Layer 3 of a small transformer language model trained on English Wikipedia (15 layers, counted from 0, width 96).
A neuron's activation on a vector x is GELU(weights . x + bias), where the dot is the dot product.

Input weights of the MLP neurons that the questions are about. A number n stands for n times 0.0014.
n21 (bias -0.132): 25 64 77 4 21 -15 22 73 231 -91 92 -17 67 -119 -40 -88 133 -28 68 96 -121 86 -11 -203 -25 -40 -56 113 -153 -45 5 -15 9 -114 57 -192 58 13 79 16 -52 -148 -6 -62 16 -96 -60 -24 -158 -69 -166 110 89 107 125 -48 34 4 -82 -139 129 47 92 180 -80 -7 54 318 -78 206 57 -66 -209 -17 -97 -27 105 150 30 -88 119 -144 -31 31 150 -131 4 -10 91 188 26 -45 -211 -63 -93 181
n29 (bias -0.110): -47 -38 -359 1 -45 -67 -19 -244 117 97 -185 -178 -26 -98 0 -123 198 142 31 92 91 -78 169 147 -93 -55 254 -161 -124 -38 -105 -93 -176 -1 -70 159 -31 -12 121 83 -88 78 -40 25 -132 -25 140 114 168 -67 104 -56 -34 32 7 122 43 149 -324 -12 -24 56 130 -20 -68 114 1 15 -70 32 -101 -54 131 46 -52 -206 -106 52 40 -120 1 9 -140 -51 -50 -118 -124 -66 34 34 -38 266 -22 -69 188 -43
n36 (bias -0.044): -29 -22 83 -64 -171 -67 60 3 48 -4 104 65 -55 -131 6 77 -179 -16 -1 93 3 122 -27 102 55 19 -138 83 -99 -17 -48 -72 37 -93 -128 70 125 16 -31 179 144 -71 58 69 110 94 -57 60 53 66 -69 -18 57 -30 46 37 -11 136 20 7 -100 -1 -52 -46 -42 -99 -137 47 93 -108 -86 21 -38 -28 -161 130 187 -22 -86 46 32 86 -24 -14 9 -21 114 91 57 74 -42 -70 62 81 -127 -100
n48 (bias -0.031): 17 -46 103 163 -99 -27 102 -66 -11 -52 -59 107 4 -309 18 -100 -55 -43 85 -18 -85 29 -6 65 -13 140 -147 57 -100 1 140 34 -30 166 -20 109 44 68 -153 100 -14 -27 187 18 57 109 73 73 -162 1 160 -58 -56 -142 -222 95 -72 26 36 66 -16 -173 -72 -39 38 26 -42 -46 -34 -141 74 -97 163 -104 -222 47 -75 -83 -39 35 -16 -30 116 50 55 -30 -81 -149 -150 -41 -29 53 -129 112 12 -40
n56 (bias -0.158): 74 -84 -141 -189 68 -64 -103 -117 109 45 50 -188 41 -82 -124 -70 59 -122 -141 9 -241 53 -80 22 -51 134 107 -41 25 -27 16 -2 -36 76 62 -100 -5 -44 -56 233 -27 -169 -30 -61 -1 143 174 -64 -91 -56 50 -7 -106 -1 -4 9 11 -68 11 123 44 -231 -47 57 1 -289 26 -3 110 -81 -62 75 -12 117 -119 14 26 98 -7 16 -10 -94 15 171 72 -31 124 -242 -97 15 9 166 155 -63 -11 2
n61 (bias -0.159): 87 -24 31 46 -107 23 -164 65 12 -13 -115 43 -112 -42 71 72 -82 82 26 120 -69 60 35 -249 37 -213 21 -53 -152 106 163 -18 -152 -46 -27 44 -52 -178 222 -5 153 -140 84 -35 67 20 36 -28 -52 -23 -24 -95 29 65 68 22 -55 101 -7 -103 124 -10 8 -202 -169 -141 -22 -65 -99 85 -107 112 109 37 25 173 231 44 38 -149 -38 130 -225 -81 68 -32 -142 79 39 -133 60 -61 -45 -16 -145 -119
n69 (bias -0.171): 205 81 28 -62 -9 -50 165 -91 119 7 53 92 -15 -130 -106 48 62 32 38 91 69 -207 241 29 83 102 65 229 -44 -34 -11 79 85 -12 -67 -4 14 251 126 -55 66 -110 92 -62 62 148 141 26 32 187 -179 87 -100 87 -3 63 -225 -61 27 19 68 -137 -130 154 11 -24 157 -59 -16 -195 133 98 13 19 4 75 -105 6 -67 -69 104 -119 -74 89 58 71 31 -194 118 16 -100 27 -485 15 98 83
n70 (bias -0.105): -36 -215 37 78 72 -81 -211 18 -72 -103 -24 -104 201 76 -14 -21 22 30 -38 92 -167 94 192 156 53 -76 -131 56 91 -76 -222 32 5 -4 -83 252 13 63 68 107 -13 52 -123 28 -19 -102 -27 33 66 -51 164 -97 -54 -33 104 -7 7 54 41 -13 -35 7 -76 72 170 76 81 203 -44 17 -70 19 -52 -49 -60 -37 -27 -82 -44 38 82 -190 -293 -52 162 2 117 -20 171 -11 -146 141 -28 -9 106 31
n79 (bias -0.116): -161 19 -139 -2 -131 55 -27 -66 150 -2 35 -37 207 102 191 11 196 71 -4 199 -90 105 150 -6 -266 -96 100 -2 91 -40 -266 -55 64 -130 -7 8 -106 -33 27 40 28 43 -30 -91 21 -160 -215 11 41 -65 35 -27 -2 73 63 -20 8 18 -277 -197 40 22 186 29 33 190 10 -32 -62 86 -47 17 -105 98 -2 18 81 -23 -67 -322 -92 -101 140 46 -30 80 31 88 -83 32 -28 -73 -132 39 -129 -182
n86 (bias -0.046): -16 -75 49 -140 9 -39 93 -180 -111 95 -53 -13 -62 -119 71 -3 -71 -32 -166 10 107 64 -47 -22 -214 40 83 78 59 1 138 85 -62 -157 -32 -68 -141 -53 -55 66 4 8 65 95 148 77 136 1 19 -165 -14 -98 142 12 -20 -96 -22 48 -17 -57 -74 72 -154 -58 -28 134 -108 16 -11 44 -16 103 -48 22 100 -17 81 8 -2 -123 -47 92 175 -7 -63 30 115 95 22 10 89 9 -157 -7 -66 3
n103 (bias -0.063): 34 29 -76 44 89 113 80 151 -376 -1 -41 -131 222 97 -218 -85 -57 -174 76 -8 -198 181 -6 121 300 3 223 -72 59 -52 10 165 -28 204 183 102 219 -129 -125 3 -26 -285 28 -59 -188 -16 -35 -30 -163 -80 41 96 -3 -42 -46 -41 -43 48 -95 -158 53 16 252 35 66 186 164 -21 -166 -45 24 -95 -62 -13 -22 -22 -90 129 -4 27 -146 -89 -89 -98 -15 -36 -100 162 75 -14 -89 248 247 67 -45 14
n109 (bias -0.086): -132 47 -48 86 19 8 -42 28 -35 -67 -67 -186 -33 20 97 207 46 -97 118 -101 -183 -114 86 115 -11 -18 -78 44 75 27 -46 -4 13 -138 -218 38 -102 -187 127 -53 199 99 34 80 -40 -137 -112 104 -24 39 -17 14 -98 40 18 -121 18 -4 -169 128 4 61 31 32 22 115 209 -104 -27 -18 178 8 -15 -12 -126 129 106 -105 64 119 19 115 -2 -111 225 -24 -217 -114 51 5 -66 59 7 17 93 64
n113 (bias -0.136): -33 -74 5 -29 84 57 0 117 5 -130 58 -167 231 -37 -30 -1 55 -21 -23 140 128 -50 13 193 -69 -47 31 119 76 67 27 34 35 141 -77 -282 -24 -25 -67 -55 -14 -155 -160 -4 87 -58 -139 18 91 -148 18 48 142 -132 91 -96 -219 178 267 3 -51 -74 131 232 69 125 91 -20 -193 60 -104 -75 -8 -129 -73 -132 -56 -61 12 -75 301 -21 -130 -16 -15 159 34 56 68 130 4 -61 -36 -19 153 148
n116 (bias -0.097): -163 59 -189 112 -72 -174 -2 25 -44 87 121 -146 -125 -75 -49 23 161 -76 86 -8 -129 -28 31 132 -58 -62 88 140 -104 155 -31 -61 31 -8 -63 -67 -36 77 56 -41 120 -62 -22 236 163 54 144 -11 50 -94 -98 51 -72 -34 91 -87 -89 207 -157 116 -78 96 -48 0 61 68 -223 -45 -85 -47 -26 -28 -90 294 -81 -90 -18 -283 24 -124 5 -76 151 -33 104 -23 -24 -114 -1 250 -46 134 -99 24 -138 -75
n128 (bias -0.144): 54 128 -127 88 -32 137 -186 112 -9 125 -137 -33 16 87 -26 -5 -42 -48 -115 108 -51 55 30 -80 -103 100 259 -12 -100 4 34 -5 76 -18 23 -213 142 140 67 -163 -51 37 106 -40 -121 68 89 -55 92 37 1 39 75 30 8 -2 -70 69 81 24 -178 -64 -168 -5 -90 37 -121 -37 162 96 135 -203 -117 -159 58 28 3 -19 77 -67 -82 97 72 86 91 -22 -113 71 -119 75 116 -65 -35 -26 34 -127
n152 (bias -0.134): -45 283 28 72 -55 -1 -8 -143 0 74 31 53 -50 -44 139 25 26 90 -20 21 106 28 -93 -80 -121 -91 25 -227 209 -9 -14 126 -101 -82 79 89 -140 201 114 -53 84 -172 20 70 112 155 -188 -38 28 -153 -144 -102 13 100 59 -139 50 10 -2 -54 -88 119 40 83 -129 128 32 -240 57 120 -59 -71 213 -32 12 -72 83 86 -49 158 -111 -53 30 -159 -97 -23 -135 -52 229 -48 31 -121 40 306 -101 180
n156 (bias -0.040): -84 10 -86 -153 20 -25 -47 224 -161 119 91 98 -85 78 73 38 -166 -47 20 224 -86 60 153 -50 97 -60 337 145 -88 -94 153 48 84 20 -2 270 71 -34 34 -85 128 -89 -29 12 11 32 68 -115 66 -38 -8 -15 0 179 34 -149 73 -8 -6 13 22 -16 -52 -156 -73 71 -83 8 32 -31 41 43 85 -35 65 -72 135 -20 178 -193 179 -19 -39 -54 -84 -71 -131 -167 -72 -42 -44 -11 -22 58 -74 56
n160 (bias -0.108): -92 118 -75 -174 -63 76 -123 139 15 -30 -66 -18 -128 -78 -8 -65 173 151 7 1 42 -198 165 -76 122 116 1 48 42 80 -48 -52 42 -21 -40 -61 171 -94 -24 53 0 43 -78 -176 44 -31 54 -84 80 -109 51 31 -170 23 109 193 -74 86 -330 -35 51 87 30 -40 65 93 159 26 -134 174 -81 -70 -2 133 -53 96 106 24 95 51 -3 -17 -144 -19 55 55 130 23 121 -100 -155 -158 -71 -38 48 28
n163 (bias -0.183): -15 101 -153 -114 240 -34 1 -112 -137 15 12 56 68 42 43 -80 62 113 -60 20 59 -155 -15 -10 36 63 49 147 -30 62 34 -113 84 -16 -100 -111 -245 61 172 43 18 45 36 -122 -11 74 -72 -4 -158 -161 149 103 -47 104 6 -103 -210 -25 -34 51 -57 128 67 14 97 169 128 96 90 -32 -74 -207 73 -123 25 -64 40 -33 185 314 -14 -8 -10 59 28 1 -28 -24 194 40 -6 -122 -55 -154 16 -102
n174 (bias -0.062): 2 -138 36 19 -76 -52 38 277 -24 -88 -36 -5 -159 -159 -5 -136 118 23 152 -147 33 89 69 -100 20 -51 16 -173 28 -2 -71 6 17 -27 -26 -131 61 -36 -139 -54 36 160 76 139 -36 -22 4 99 -54 -128 -1 178 29 200 82 104 -5 101 -127 -204 14 -42 175 96 171 43 -39 148 -31 -67 83 42 87 32 90 249 0 47 -54 140 -364 -173 99 -75 15 -208 -12 91 -61 -83 -68 -12 -103 -132 1 70
n186 (bias -0.041): -107 146 -158 23 -62 -78 -71 76 -1 158 -61 -110 -44 32 83 -21 180 92 -152 129 -12 -105 40 37 104 -65 35 -12 141 -67 2 105 3 -230 -28 82 42 94 88 44 -25 41 180 80 -130 -16 18 108 -142 77 -117 46 70 -83 -164 17 -90 134 16 36 108 -7 171 -195 57 28 -200 80 66 49 212 -32 -109 120 32 77 -96 -14 143 -75 -116 -268 33 -27 70 -160 100 190 65 2 21 -24 -25 43 -54 -177
n198 (bias -0.170): -5 -32 -127 84 -53 -2 -40 -112 2 10 89 37 -213 103 34 111 52 48 27 -53 -65 18 78 76 106 -119 -101 -184 100 -244 -65 -123 -100 -100 6 8 12 -57 60 -19 5 130 136 1 116 -95 14 -332 14 -86 -41 47 -161 28 58 23 -94 52 -38 -47 11 17 -49 4 -159 48 -100 22 86 51 135 -347 164 -18 171 -99 150 -95 26 -125 -31 15 85 -144 54 215 13 104 65 107 -155 -102 -124 138 -23 -51
n202 (bias -0.132): 172 -52 46 -146 158 -94 -99 21 -81 49 -32 -5 119 -30 36 114 -6 -41 -78 187 -256 255 -113 -2 -269 -37 21 66 -12 37 -81 -155 -5 -75 169 206 0 53 127 56 17 -253 -26 -87 64 77 -162 -122 21 178 -69 -13 -109 -65 136 123 -25 113 -34 -77 36 -23 93 -16 74 107 90 -103 92 -67 -48 41 66 72 37 -16 41 -13 135 -39 172 -141 -40 -92 -1 136 -80 112 -70 177 101 286 -62 -161 -26 -63
n205 (bias -0.076): 157 118 -76 67 8 118 72 46 36 18 -149 -165 39 -18 225 46 -97 13 35 64 -144 -102 37 282 -29 -40 120 145 120 10 -61 -44 141 -22 -55 -213 -56 160 3 62 -111 -28 -105 13 1 70 58 141 23 19 75 -126 -52 13 -37 37 299 74 81 -35 -230 40 -73 -125 94 62 120 -105 -137 102 -101 -274 41 -111 85 -82 -14 -22 -38 43 122 -20 150 -80 -135 -53 55 111 -114 104 155 135 -65 -88 -142 -115
n212 (bias -0.138): -194 94 39 -66 24 -16 -62 200 -241 58 31 141 -182 -178 36 86 -286 229 41 -5 -25 -79 35 119 -19 71 -202 -273 78 -64 -84 -64 -107 80 -158 97 46 -119 23 102 68 5 12 -36 113 132 -45 140 -66 -5 -77 86 -102 -12 81 -16 3 -131 102 104 20 54 66 170 188 46 -86 94 -171 -113 45 240 -51 -73 69 134 -24 52 -101 -96 -119 10 -218 -144 0 -131 103 -2 3 -152 -261 301 -186 221 140 11
n220 (bias -0.141): 105 -33 -73 -63 -45 43 -80 -150 151 -85 -35 60 84 127 -28 -192 225 84 161 63 -98 -15 38 82 -24 18 111 -113 -20 -132 126 33 -37 46 85 -32 -139 7 -16 62 -166 -22 99 31 -2 -110 -32 7 -107 -240 -13 22 32 -2 -133 -188 -63 -121 131 -17 87 78 49 -179 -53 -94 32 32 -52 224 69 -164 -48 -29 15 -281 -35 -82 173 -203 42 148 26 217 113 50 124 -69 96 -64 29 -65 91 33 -90 -3
n224 (bias -0.069): 35 218 -91 -2 -11 18 14 -16 -29 107 -19 -128 34 -11 24 62 -22 -69 -8 -27 124 -105 8 -40 -3 19 16 80 98 172 112 -53 -52 -61 39 -8 56 187 -65 24 -174 24 35 97 -150 113 22 86 36 108 136 82 -34 56 -158 126 -71 -26 -21 10 34 54 -16 58 93 106 -65 34 -78 16 -22 -43 12 -40 25 -96 -113 -13 75 -182 110 -77 179 14 -109 35 -28 -11 -29 132 -75 -92 51 12 -216 15
n225 (bias -0.132): -26 79 -210 76 -78 182 129 139 -54 40 -20 244 27 38 -29 -163 154 59 -35 41 34 5 49 32 81 -20 104 12 -153 107 12 29 43 -96 -156 -204 239 -71 -105 191 -45 5 -121 -119 -62 -53 78 -127 86 -24 9 98 0 4 79 -52 -93 -15 -7 -115 116 -127 71 16 40 -64 26 72 -26 -246 -20 186 -222 -2 -87 -30 -147 -176 -120 29 -123 -72 -6 -75 -38 33 -44 63 226 12 -23 171 -85 -111 60 15
n246 (bias -0.099): 302 -27 40 -137 -52 -10 -146 -7 103 -105 29 -54 58 49 -75 -125 -86 132 9 -126 -27 21 37 52 17 17 -11 -4 45 -198 -57 -67 218 -51 65 145 -57 -62 54 171 62 44 8 129 227 -25 -33 -69 109 -10 98 -24 -85 25 119 -56 198 -59 30 -8 -32 -82 -85 -158 -23 66 -16 -88 76 91 -1 -181 -74 41 -138 -8 -36 -174 30 24 40 117 -39 183 166 -79 -131 164 -17 -2 -34 -18 -85 -192 162 25
n248 (bias -0.094): 106 20 7 116 -24 0 -100 -115 58 257 185 191 84 45 24 2 -33 -30 66 115 262 23 24 -206 -210 -100 -78 -134 55 27 37 -62 -90 -75 -22 -112 -44 -89 24 -42 -88 21 -41 153 -4 75 -32 54 -45 83 30 -114 5 33 -113 49 -123 106 7 -102 -7 5 -167 -80 -96 29 -227 8 75 90 -20 -54 30 -76 -165 -298 63 9 35 -16 -45 -12 -13 245 44 31 53 256 -123 51 -27 -132 49 -98 -86 -39
n250 (bias -0.098): 36 27 -128 -139 -255 -126 -66 141 92 140 -88 11 -1 56 103 170 169 51 -56 116 -266 121 133 -49 -68 -39 -101 139 -1 74 -33 53 -23 -243 -124 -12 9 -38 74 -136 44 -116 -68 73 -155 -3 -190 34 -42 97 150 -103 -83 65 -121 -35 26 -79 67 38 15 189 45 31 -72 -62 145 286 -55 26 -15 1 36 27 -51 14 -29 84 19 -69 33 -28 -177 -142 -94 94 47 132 42 138 -123 -156 41 -3 -14 -68
n253 (bias -0.115): -82 111 49 -13 -25 53 -64 49 6 282 -23 -187 -58 18 -44 -172 279 -45 -198 -171 -33 -150 -33 125 -110 -36 -6 132 184 -72 -98 -103 197 136 184 -218 -60 52 -141 173 -7 52 -75 53 -20 -8 57 88 -64 34 -28 18 71 95 117 44 -12 -12 56 -34 112 110 -3 -1 -83 -23 -63 121 -84 87 158 -58 -191 -71 -3 131 -62 -5 97 -222 26 30 21 7 -13 65 427 -93 -108 141 -45 -140 -37 -142 5 -4

Each question shows a token from some text and the vector x that enters the MLP there. A number n stands for n times 0.012.

" and": -139 199 159 -32 12 -174 -118 90 -6 -66 42 165 43 39 -130 -92 28 -31 154 -112 50 -107 -166 13 73 58 40 -76 6 -39 130 77 142 -3 -60 65 -129 -35 75 -85 -92 45 -43 49 -125 -202 79 -24 11 100 9 -148 56 27 -183 210 -30 -34 -70 -1 -156 -58 -27 9 -30 -38 -18 20 -25 -27 -77 97 18 243 167 -80 42 41 -180 47 33 127 67 -21 4 -27 44 -37 -64 191 175 -9 59 -10 22 -56
Which neuron fires most, and how strongly? n248, at about 0.26

"d": -44 130 143 -98 -84 -194 -11 -16 -14 -190 149 69 22 92 -178 0 -71 31 55 -172 -14 49 -36 38 106 59 47 48 22 69 100 -16 78 76 -89 -76 27 -202 -21 -199 -157 86 120 -47 -111 -87 66 -41 -15 180 -67 -238 17 -135 -147 31 10 -235 10 -12 -41 74 100 72 -40 -25 37 -33 87 -72 -8 142 -84 205 135 39 61 118 -170 170 144 63 70 17 -22 -8 23 -72 -94 168 279 -33 -10 -38 39 -55
The neuron with the highest activation: n56

"fer": -13 88 82 -51 -22 -69 -272 -8 14 -313 -50 86 83 47 -147 -37 -128 22 143 -157 1 8 -40 70 96 -55 -39 -74 -21 103 86 -10 101 88 -29 -51 9 -46 17 -115 -13 160 72 -38 -148 -105 58 -30 32 308 -84 -143 158 -141 -155 124 44 -176 -6 -35 -51 76 71 -7 -19 51 48 69 100 -37 -69 195 -96 191 45 -70 106 -11 -188 69 -57 120 98 -17 -21 12 44 -141 35 91 281 -6 -117 30 16 -27
Which neuron fires most, and how strongly? n109, at about 0.077

" the": -151 187 86 -19 72 -105 -56 15 35 -160 -7 84 132 -22 -137 40 18 -2 48 -72 -25 -54 -26 -18 67 -57 55 -41 -19 57 102 20 192 -57 -48 26 -47 -76 8 -119 -12 117 -42 -40 -68 -206 135 -43 55 17 -47 -88 11 -153 -294 221 -33 -13 -161 82 -142 2 -48 -54 -46 8 -22 74 91 116 -99 115 -51 84 183 55 16 134 -284 28 -3 150 -9 -25 -52 -15 68 -13 -55 139 127 51 -7 46 14 78
Which two neurons fire most, strongest first? n160, n86

"mm": -108 151 167 -23 85 -211 4 75 86 -205 120 63 28 109 -154 -152 -14 -5 7 -87 -55 -19 -26 70 41 -59 -13 -79 76 -53 72 9 246 135 28 51 -39 -43 -61 -124 -90 172 -45 5 -126 -143 57 -58 3 83 -53 -149 -51 -231 -133 -47 -6 -251 143 -95 43 4 93 -41 -81 24 2 34 46 22 -73 203 -41 113 58 34 137 134 -239 108 161 67 -7 -17 -77 -8 116 -26 -37 69 250 48 -35 -39 37 -14
Which two neurons fire most, strongest first? n253, n220

" We": -180 22 155 7 62 -223 -27 111 19 -236 134 177 40 -45 26 -124 -1 -65 32 -96 125 -11 -125 -7 134 11 23 6 123 63 157 56 175 21 -66 70 -107 -100 77 -106 0 54 -100 -62 -204 -156 -19 -72 -30 9 4 -92 10 -168 2 75 -47 -80 66 -2 -105 97 -85 -5 -76 28 83 48 101 -11 -182 58 32 172 147 -57 37 96 -198 -17 70 24 74 25 -40 20 144 -67 -121 139 133 129 -13 103 -108 -36
Which neuron fires most, and how strongly? n86, at about 0.2

"ch": -171 6 192 -5 14 -103 6 33 42 -206 14 50 -26 45 -88 37 -84 14 59 -130 46 46 -37 33 102 -1 95 -96 83 61 141 18 158 99 -97 105 16 -78 4 -122 -129 160 -51 -98 -210 -61 0 -22 -61 252 -54 -132 -22 -189 -292 -25 -107 -325 -2 73 -45 25 21 33 -87 39 -37 0 41 -34 -18 97 25 190 44 146 34 98 -192 105 82 18 152 35 -55 -52 65 -10 -18 192 235 32 -29 60 61 -90
The neuron with the highest activation: n48

" 7": -94 173 253 9 103 -206 -141 43 -24 -208 49 106 124 -62 -121 -71 67 -7 82 3 -26 -37 -79 52 145 22 71 18 -16 55 134 2 210 17 -69 86 60 -110 69 -181 -12 103 -61 -27 -228 -160 58 25 28 60 -74 -114 125 -39 -81 21 85 -115 -58 -48 -153 38 62 55 -82 -88 -83 5 63 68 -98 66 77 97 195 65 113 27 -323 -41 -15 -49 175 24 -72 31 -55 -46 -53 91 -11 -13 -5 8 10 -31
Which two neurons fire most, strongest first? n174, n156

" also": -71 146 56 -45 45 -121 -81 45 67 -55 63 95 66 79 -121 -24 84 -47 151 -71 43 13 -59 -98 87 -115 -66 -111 -81 -2 179 33 101 32 81 96 -47 7 114 19 -24 90 -43 -39 -139 -207 52 -122 -7 126 20 -65 -80 -107 -13 117 -35 -62 -8 -17 -168 112 3 -35 -74 -63 -19 -61 -124 30 -112 277 -24 229 139 -20 136 82 -261 112 84 83 5 31 -88 -89 110 13 -16 176 84 -78 -51 -20 7 -124
Which neuron fires most, and how strongly? n61, at about 1.5

"t": -255 93 181 -101 76 -187 24 1 8 -386 119 71 25 73 -58 16 -71 32 58 -162 -59 -21 -28 53 105 -22 95 -54 37 82 71 8 111 93 -18 9 -13 -240 -27 -127 -73 103 29 -108 -151 -5 37 -31 -86 173 -82 -115 -52 -122 -118 58 58 -198 33 -1 54 95 70 4 -9 -36 43 14 56 -3 -46 170 -65 157 138 -93 35 121 -221 149 96 -11 101 37 -15 24 105 -168 4 126 245 -24 54 4 86 -129
Which neuron fires most, and how strongly? n56, at about 0.58

"on": -169 79 142 -9 -32 -148 -141 22 39 -238 30 131 107 145 -131 -15 -72 47 23 -99 -53 56 -42 5 129 -66 74 -144 2 39 95 3 37 18 -21 97 23 -179 -21 -89 -80 133 -14 -62 -121 -38 30 -53 91 117 -205 -210 87 -166 -212 57 -81 -329 6 37 -92 49 65 133 52 40 -8 103 -4 17 -32 35 -47 201 75 17 62 33 -93 124 -2 110 67 43 -21 -26 72 2 -133 250 201 -30 107 -56 76 -56
The neuron with the highest activation: n103

" All": -60 127 40 -101 52 -245 -119 56 67 -160 21 109 65 -44 -156 -18 0 -42 40 -85 27 33 -39 -48 92 92 110 24 102 136 141 2 30 -113 -34 1 -58 -37 115 -16 -88 -42 50 -68 -199 -212 1 -55 42 56 7 -88 41 -153 -31 76 -15 -174 32 -33 -111 77 0 14 -37 35 -1 30 179 8 -233 129 12 181 134 -50 42 -16 -161 86 103 149 99 -48 -33 72 90 -21 -206 4 218 105 -71 19 40 80
The three highest activations, in order: n202, n86, n56

" |": -87 173 110 -53 18 -179 -98 -27 -90 -247 71 175 87 -59 -5 -26 10 6 59 -99 -103 -26 -130 -16 34 44 44 -47 11 9 108 119 177 33 -105 75 -63 -98 81 -55 -47 39 26 -90 -146 -249 150 77 -11 58 -41 -197 22 -161 22 208 -33 -104 -35 86 -116 -10 99 5 -60 -74 -51 35 -1 30 -7 180 96 97 119 33 84 -3 -277 26 24 35 64 65 -84 -46 2 13 -162 94 187 -8 67 42 54 83
The neuron with the highest activation: n48

"y": -277 101 144 -111 10 -157 16 -31 -38 -228 94 75 59 -20 -65 29 -61 -7 58 -126 68 80 -78 24 20 -101 11 -167 -12 101 68 46 71 -10 -94 73 14 -42 163 -95 -86 165 -67 -39 -217 -118 45 -73 -52 144 -1 -129 -33 -94 -109 52 63 -278 -82 42 -105 119 4 123 4 30 18 68 -68 19 -12 143 -10 199 160 49 -12 159 -209 46 64 203 44 56 6 -82 -37 32 -76 199 195 21 51 42 15 -36
Which two neurons fire most, strongest first? n212, n109

" M": -157 -4 102 -48 -44 -261 -51 179 25 -262 150 93 80 11 -28 -71 -119 -109 39 -108 45 57 -15 56 84 103 168 -88 35 13 123 25 285 84 -183 30 -116 -99 33 -68 -78 107 41 -77 -120 -183 86 -5 19 66 -75 -140 -60 -133 -150 93 80 -105 -93 -17 -39 128 74 24 -9 79 -83 -51 81 4 -60 138 78 105 99 75 89 88 -176 7 11 -28 -37 29 -106 146 8 -45 -100 80 207 18 -14 52 -30 15
The three highest activations, in order: n156, n174, n79

" of": -119 164 99 -102 -84 -143 -119 -10 72 -136 163 102 112 160 -209 58 -55 -53 78 -43 -32 -21 -76 -55 89 48 -8 -22 22 -22 72 85 119 22 -43 -5 -23 -84 85 -107 -78 81 -3 -115 -156 -108 149 46 80 72 -46 -102 -12 -105 -19 211 -38 -68 -107 8 -130 -32 -27 81 6 -44 -32 123 70 21 -114 72 -6 242 151 -39 44 20 -331 127 -52 2 124 -16 9 -46 130 -30 -57 84 105 -67 15 -21 -4 -35
The three highest activations, in order: n56, n160, n36

"ho": -129 78 151 -58 75 -88 -142 1 28 -270 127 83 79 33 -199 -32 -119 -21 151 -48 9 -36 -66 123 150 -39 19 -17 13 73 16 75 128 116 -17 -17 -53 -117 145 -119 -80 35 21 -43 -177 9 44 -100 30 43 -117 -109 100 -298 -162 62 67 -332 16 66 81 -39 26 175 -73 29 95 156 94 -4 -36 69 -15 144 60 10 87 93 -248 -145 28 13 96 -38 40 2 1 5 -56 173 175 -36 -30 -82 34 -80
Which neuron fires most, and how strongly? n21, at about 1.4

"ab": -127 74 176 -63 24 -148 -111 30 -4 -56 151 -13 38 -3 -130 -28 -64 -1 -19 -107 41 81 -153 117 -56 -68 39 -177 -3 10 101 107 145 154 6 85 25 -22 -34 -126 -68 157 -60 21 -120 -220 20 -48 15 173 -66 -185 147 -311 -161 50 -63 -232 99 -10 -26 -2 61 107 -36 48 65 83 103 -12 36 113 -36 169 75 21 127 -3 -108 35 20 3 22 43 -49 1 162 -63 -121 151 239 -72 -54 -39 81 -46
Which neuron fires most, and how strongly? n253, at about 1.1

"wa": -194 57 154 116 35 -161 -83 57 4 -257 194 154 38 9 -58 -6 -17 55 105 -78 53 32 -105 27 80 -118 59 83 47 100 86 81 88 -38 -84 1 28 -74 -52 -56 -65 94 -40 -79 -220 -98 123 -126 -63 99 -36 -165 -59 -208 -155 22 89 -161 73 100 -16 83 11 19 -110 63 78 51 125 -51 -46 -140 96 160 135 0 29 -20 -331 10 74 51 150 32 -19 -19 -13 -80 77 62 258 10 -47 14 2 -128
The three highest activations, in order: n48, n205, n198

"In": -244 46 32 -74 33 -198 -57 47 14 -233 166 208 46 21 -21 23 48 -131 49 -139 -8 -19 -44 -14 143 -67 136 -131 9 102 98 1 191 -41 -15 95 24 -12 -27 -138 -22 47 10 -112 -89 -213 122 87 111 -52 -20 -269 22 -150 2 101 10 -106 -96 51 -108 18 31 -15 -2 -37 34 226 33 34 -93 94 -2 191 85 -65 32 19 -235 -18 53 -8 64 27 20 116 88 -46 15 119 101 -57 29 -22 19 -68
The neuron with the highest activation: n160

"ol": -153 151 164 -48 60 -40 -118 -18 23 -365 108 68 101 121 -126 -20 -30 68 51 -172 -22 -97 -77 -49 126 -207 71 60 8 18 150 -16 123 145 64 4 -2 -61 -124 -112 -125 143 21 -9 -226 -38 74 -63 -10 122 -175 -137 54 -90 -84 86 113 -208 -1 -1 -69 32 -18 102 31 19 -95 24 144 -13 -88 17 33 159 142 -38 24 -12 -223 72 86 42 80 49 70 18 67 -62 -24 128 277 -87 37 -57 -79 -75
The neuron with the highest activation: n224

"line": -86 249 74 -60 -58 -171 -120 8 -24 -208 -24 182 120 31 -123 -55 -50 16 57 -93 7 23 -117 -43 206 -157 23 -70 43 57 78 -13 135 2 -92 -73 -65 -83 -65 -110 -117 154 2 88 -168 -85 15 -96 40 80 -156 -81 79 -89 -60 14 54 -129 -15 21 8 98 -14 8 -29 -31 15 46 87 93 -123 113 95 183 136 -67 62 124 -188 87 89 48 57 37 -78 -73 0 -13 -69 103 369 44 -10 141 -15 -77
The neuron with the highest activation: n152

" On": -149 49 110 -74 61 -159 -13 130 -17 -141 187 147 -20 -56 -154 -28 -39 -49 80 -113 -8 9 0 -23 132 188 110 -84 14 105 94 67 115 -55 -22 -30 -46 -108 63 -278 -104 0 45 -31 -105 -239 31 -44 106 32 6 -225 15 -234 -13 97 -2 -49 5 58 -80 95 -28 -12 -32 -69 -34 129 129 39 -77 105 4 224 58 -73 27 -21 -214 7 164 91 162 -14 -8 69 109 -60 -29 33 41 22 9 -34 57 -39
The neuron with the highest activation: n116

".": -154 60 -18 -86 30 -132 -146 118 106 -107 99 42 -29 79 -43 0 15 38 -11 -104 -69 25 -82 20 131 79 71 -57 69 33 82 100 200 100 -76 123 -8 -203 105 -268 -85 102 14 -71 -267 -187 12 -28 -44 95 53 -103 82 -53 -117 46 -61 -18 -46 44 -192 0 119 16 -23 -21 -21 132 -8 15 -4 80 -21 128 111 22 15 106 -317 18 135 -23 84 77 -15 -139 15 -28 -43 170 222 -26 0 46 17 1
The neuron with the highest activation: n250

" Hu": -208 43 204 49 84 -137 -81 102 117 -277 98 96 62 -75 -170 -113 -131 -51 2 -133 180 -18 -28 66 64 -12 107 -83 31 77 155 45 240 37 -90 4 -53 0 157 -20 -29 43 -9 -149 -229 -113 13 -2 30 92 -17 -103 -72 -164 -76 129 31 -186 -74 10 -48 64 -18 23 -43 13 -45 18 39 20 -112 26 44 145 137 65 15 5 -197 -99 58 49 127 30 63 105 -106 -62 9 88 224 28 -45 66 -53 -51
Which two neurons fire most, strongest first? n48, n224

"m": -187 188 184 -45 7 -177 -43 -3 68 -207 48 72 50 50 -80 19 -137 -79 41 -167 -16 20 -40 107 94 -57 14 -94 -37 -6 155 -6 224 133 -106 80 -6 -155 -79 -63 -103 95 67 -24 -120 -12 47 -17 -17 243 -197 -90 -6 -142 -218 48 24 -243 66 7 55 7 118 -8 -141 52 14 101 20 46 20 128 -46 153 106 74 96 78 -144 65 10 -34 3 0 -71 -39 17 -71 -76 186 236 -30 9 9 39 -61
Which neuron fires most, and how strongly? n212, at about 0.38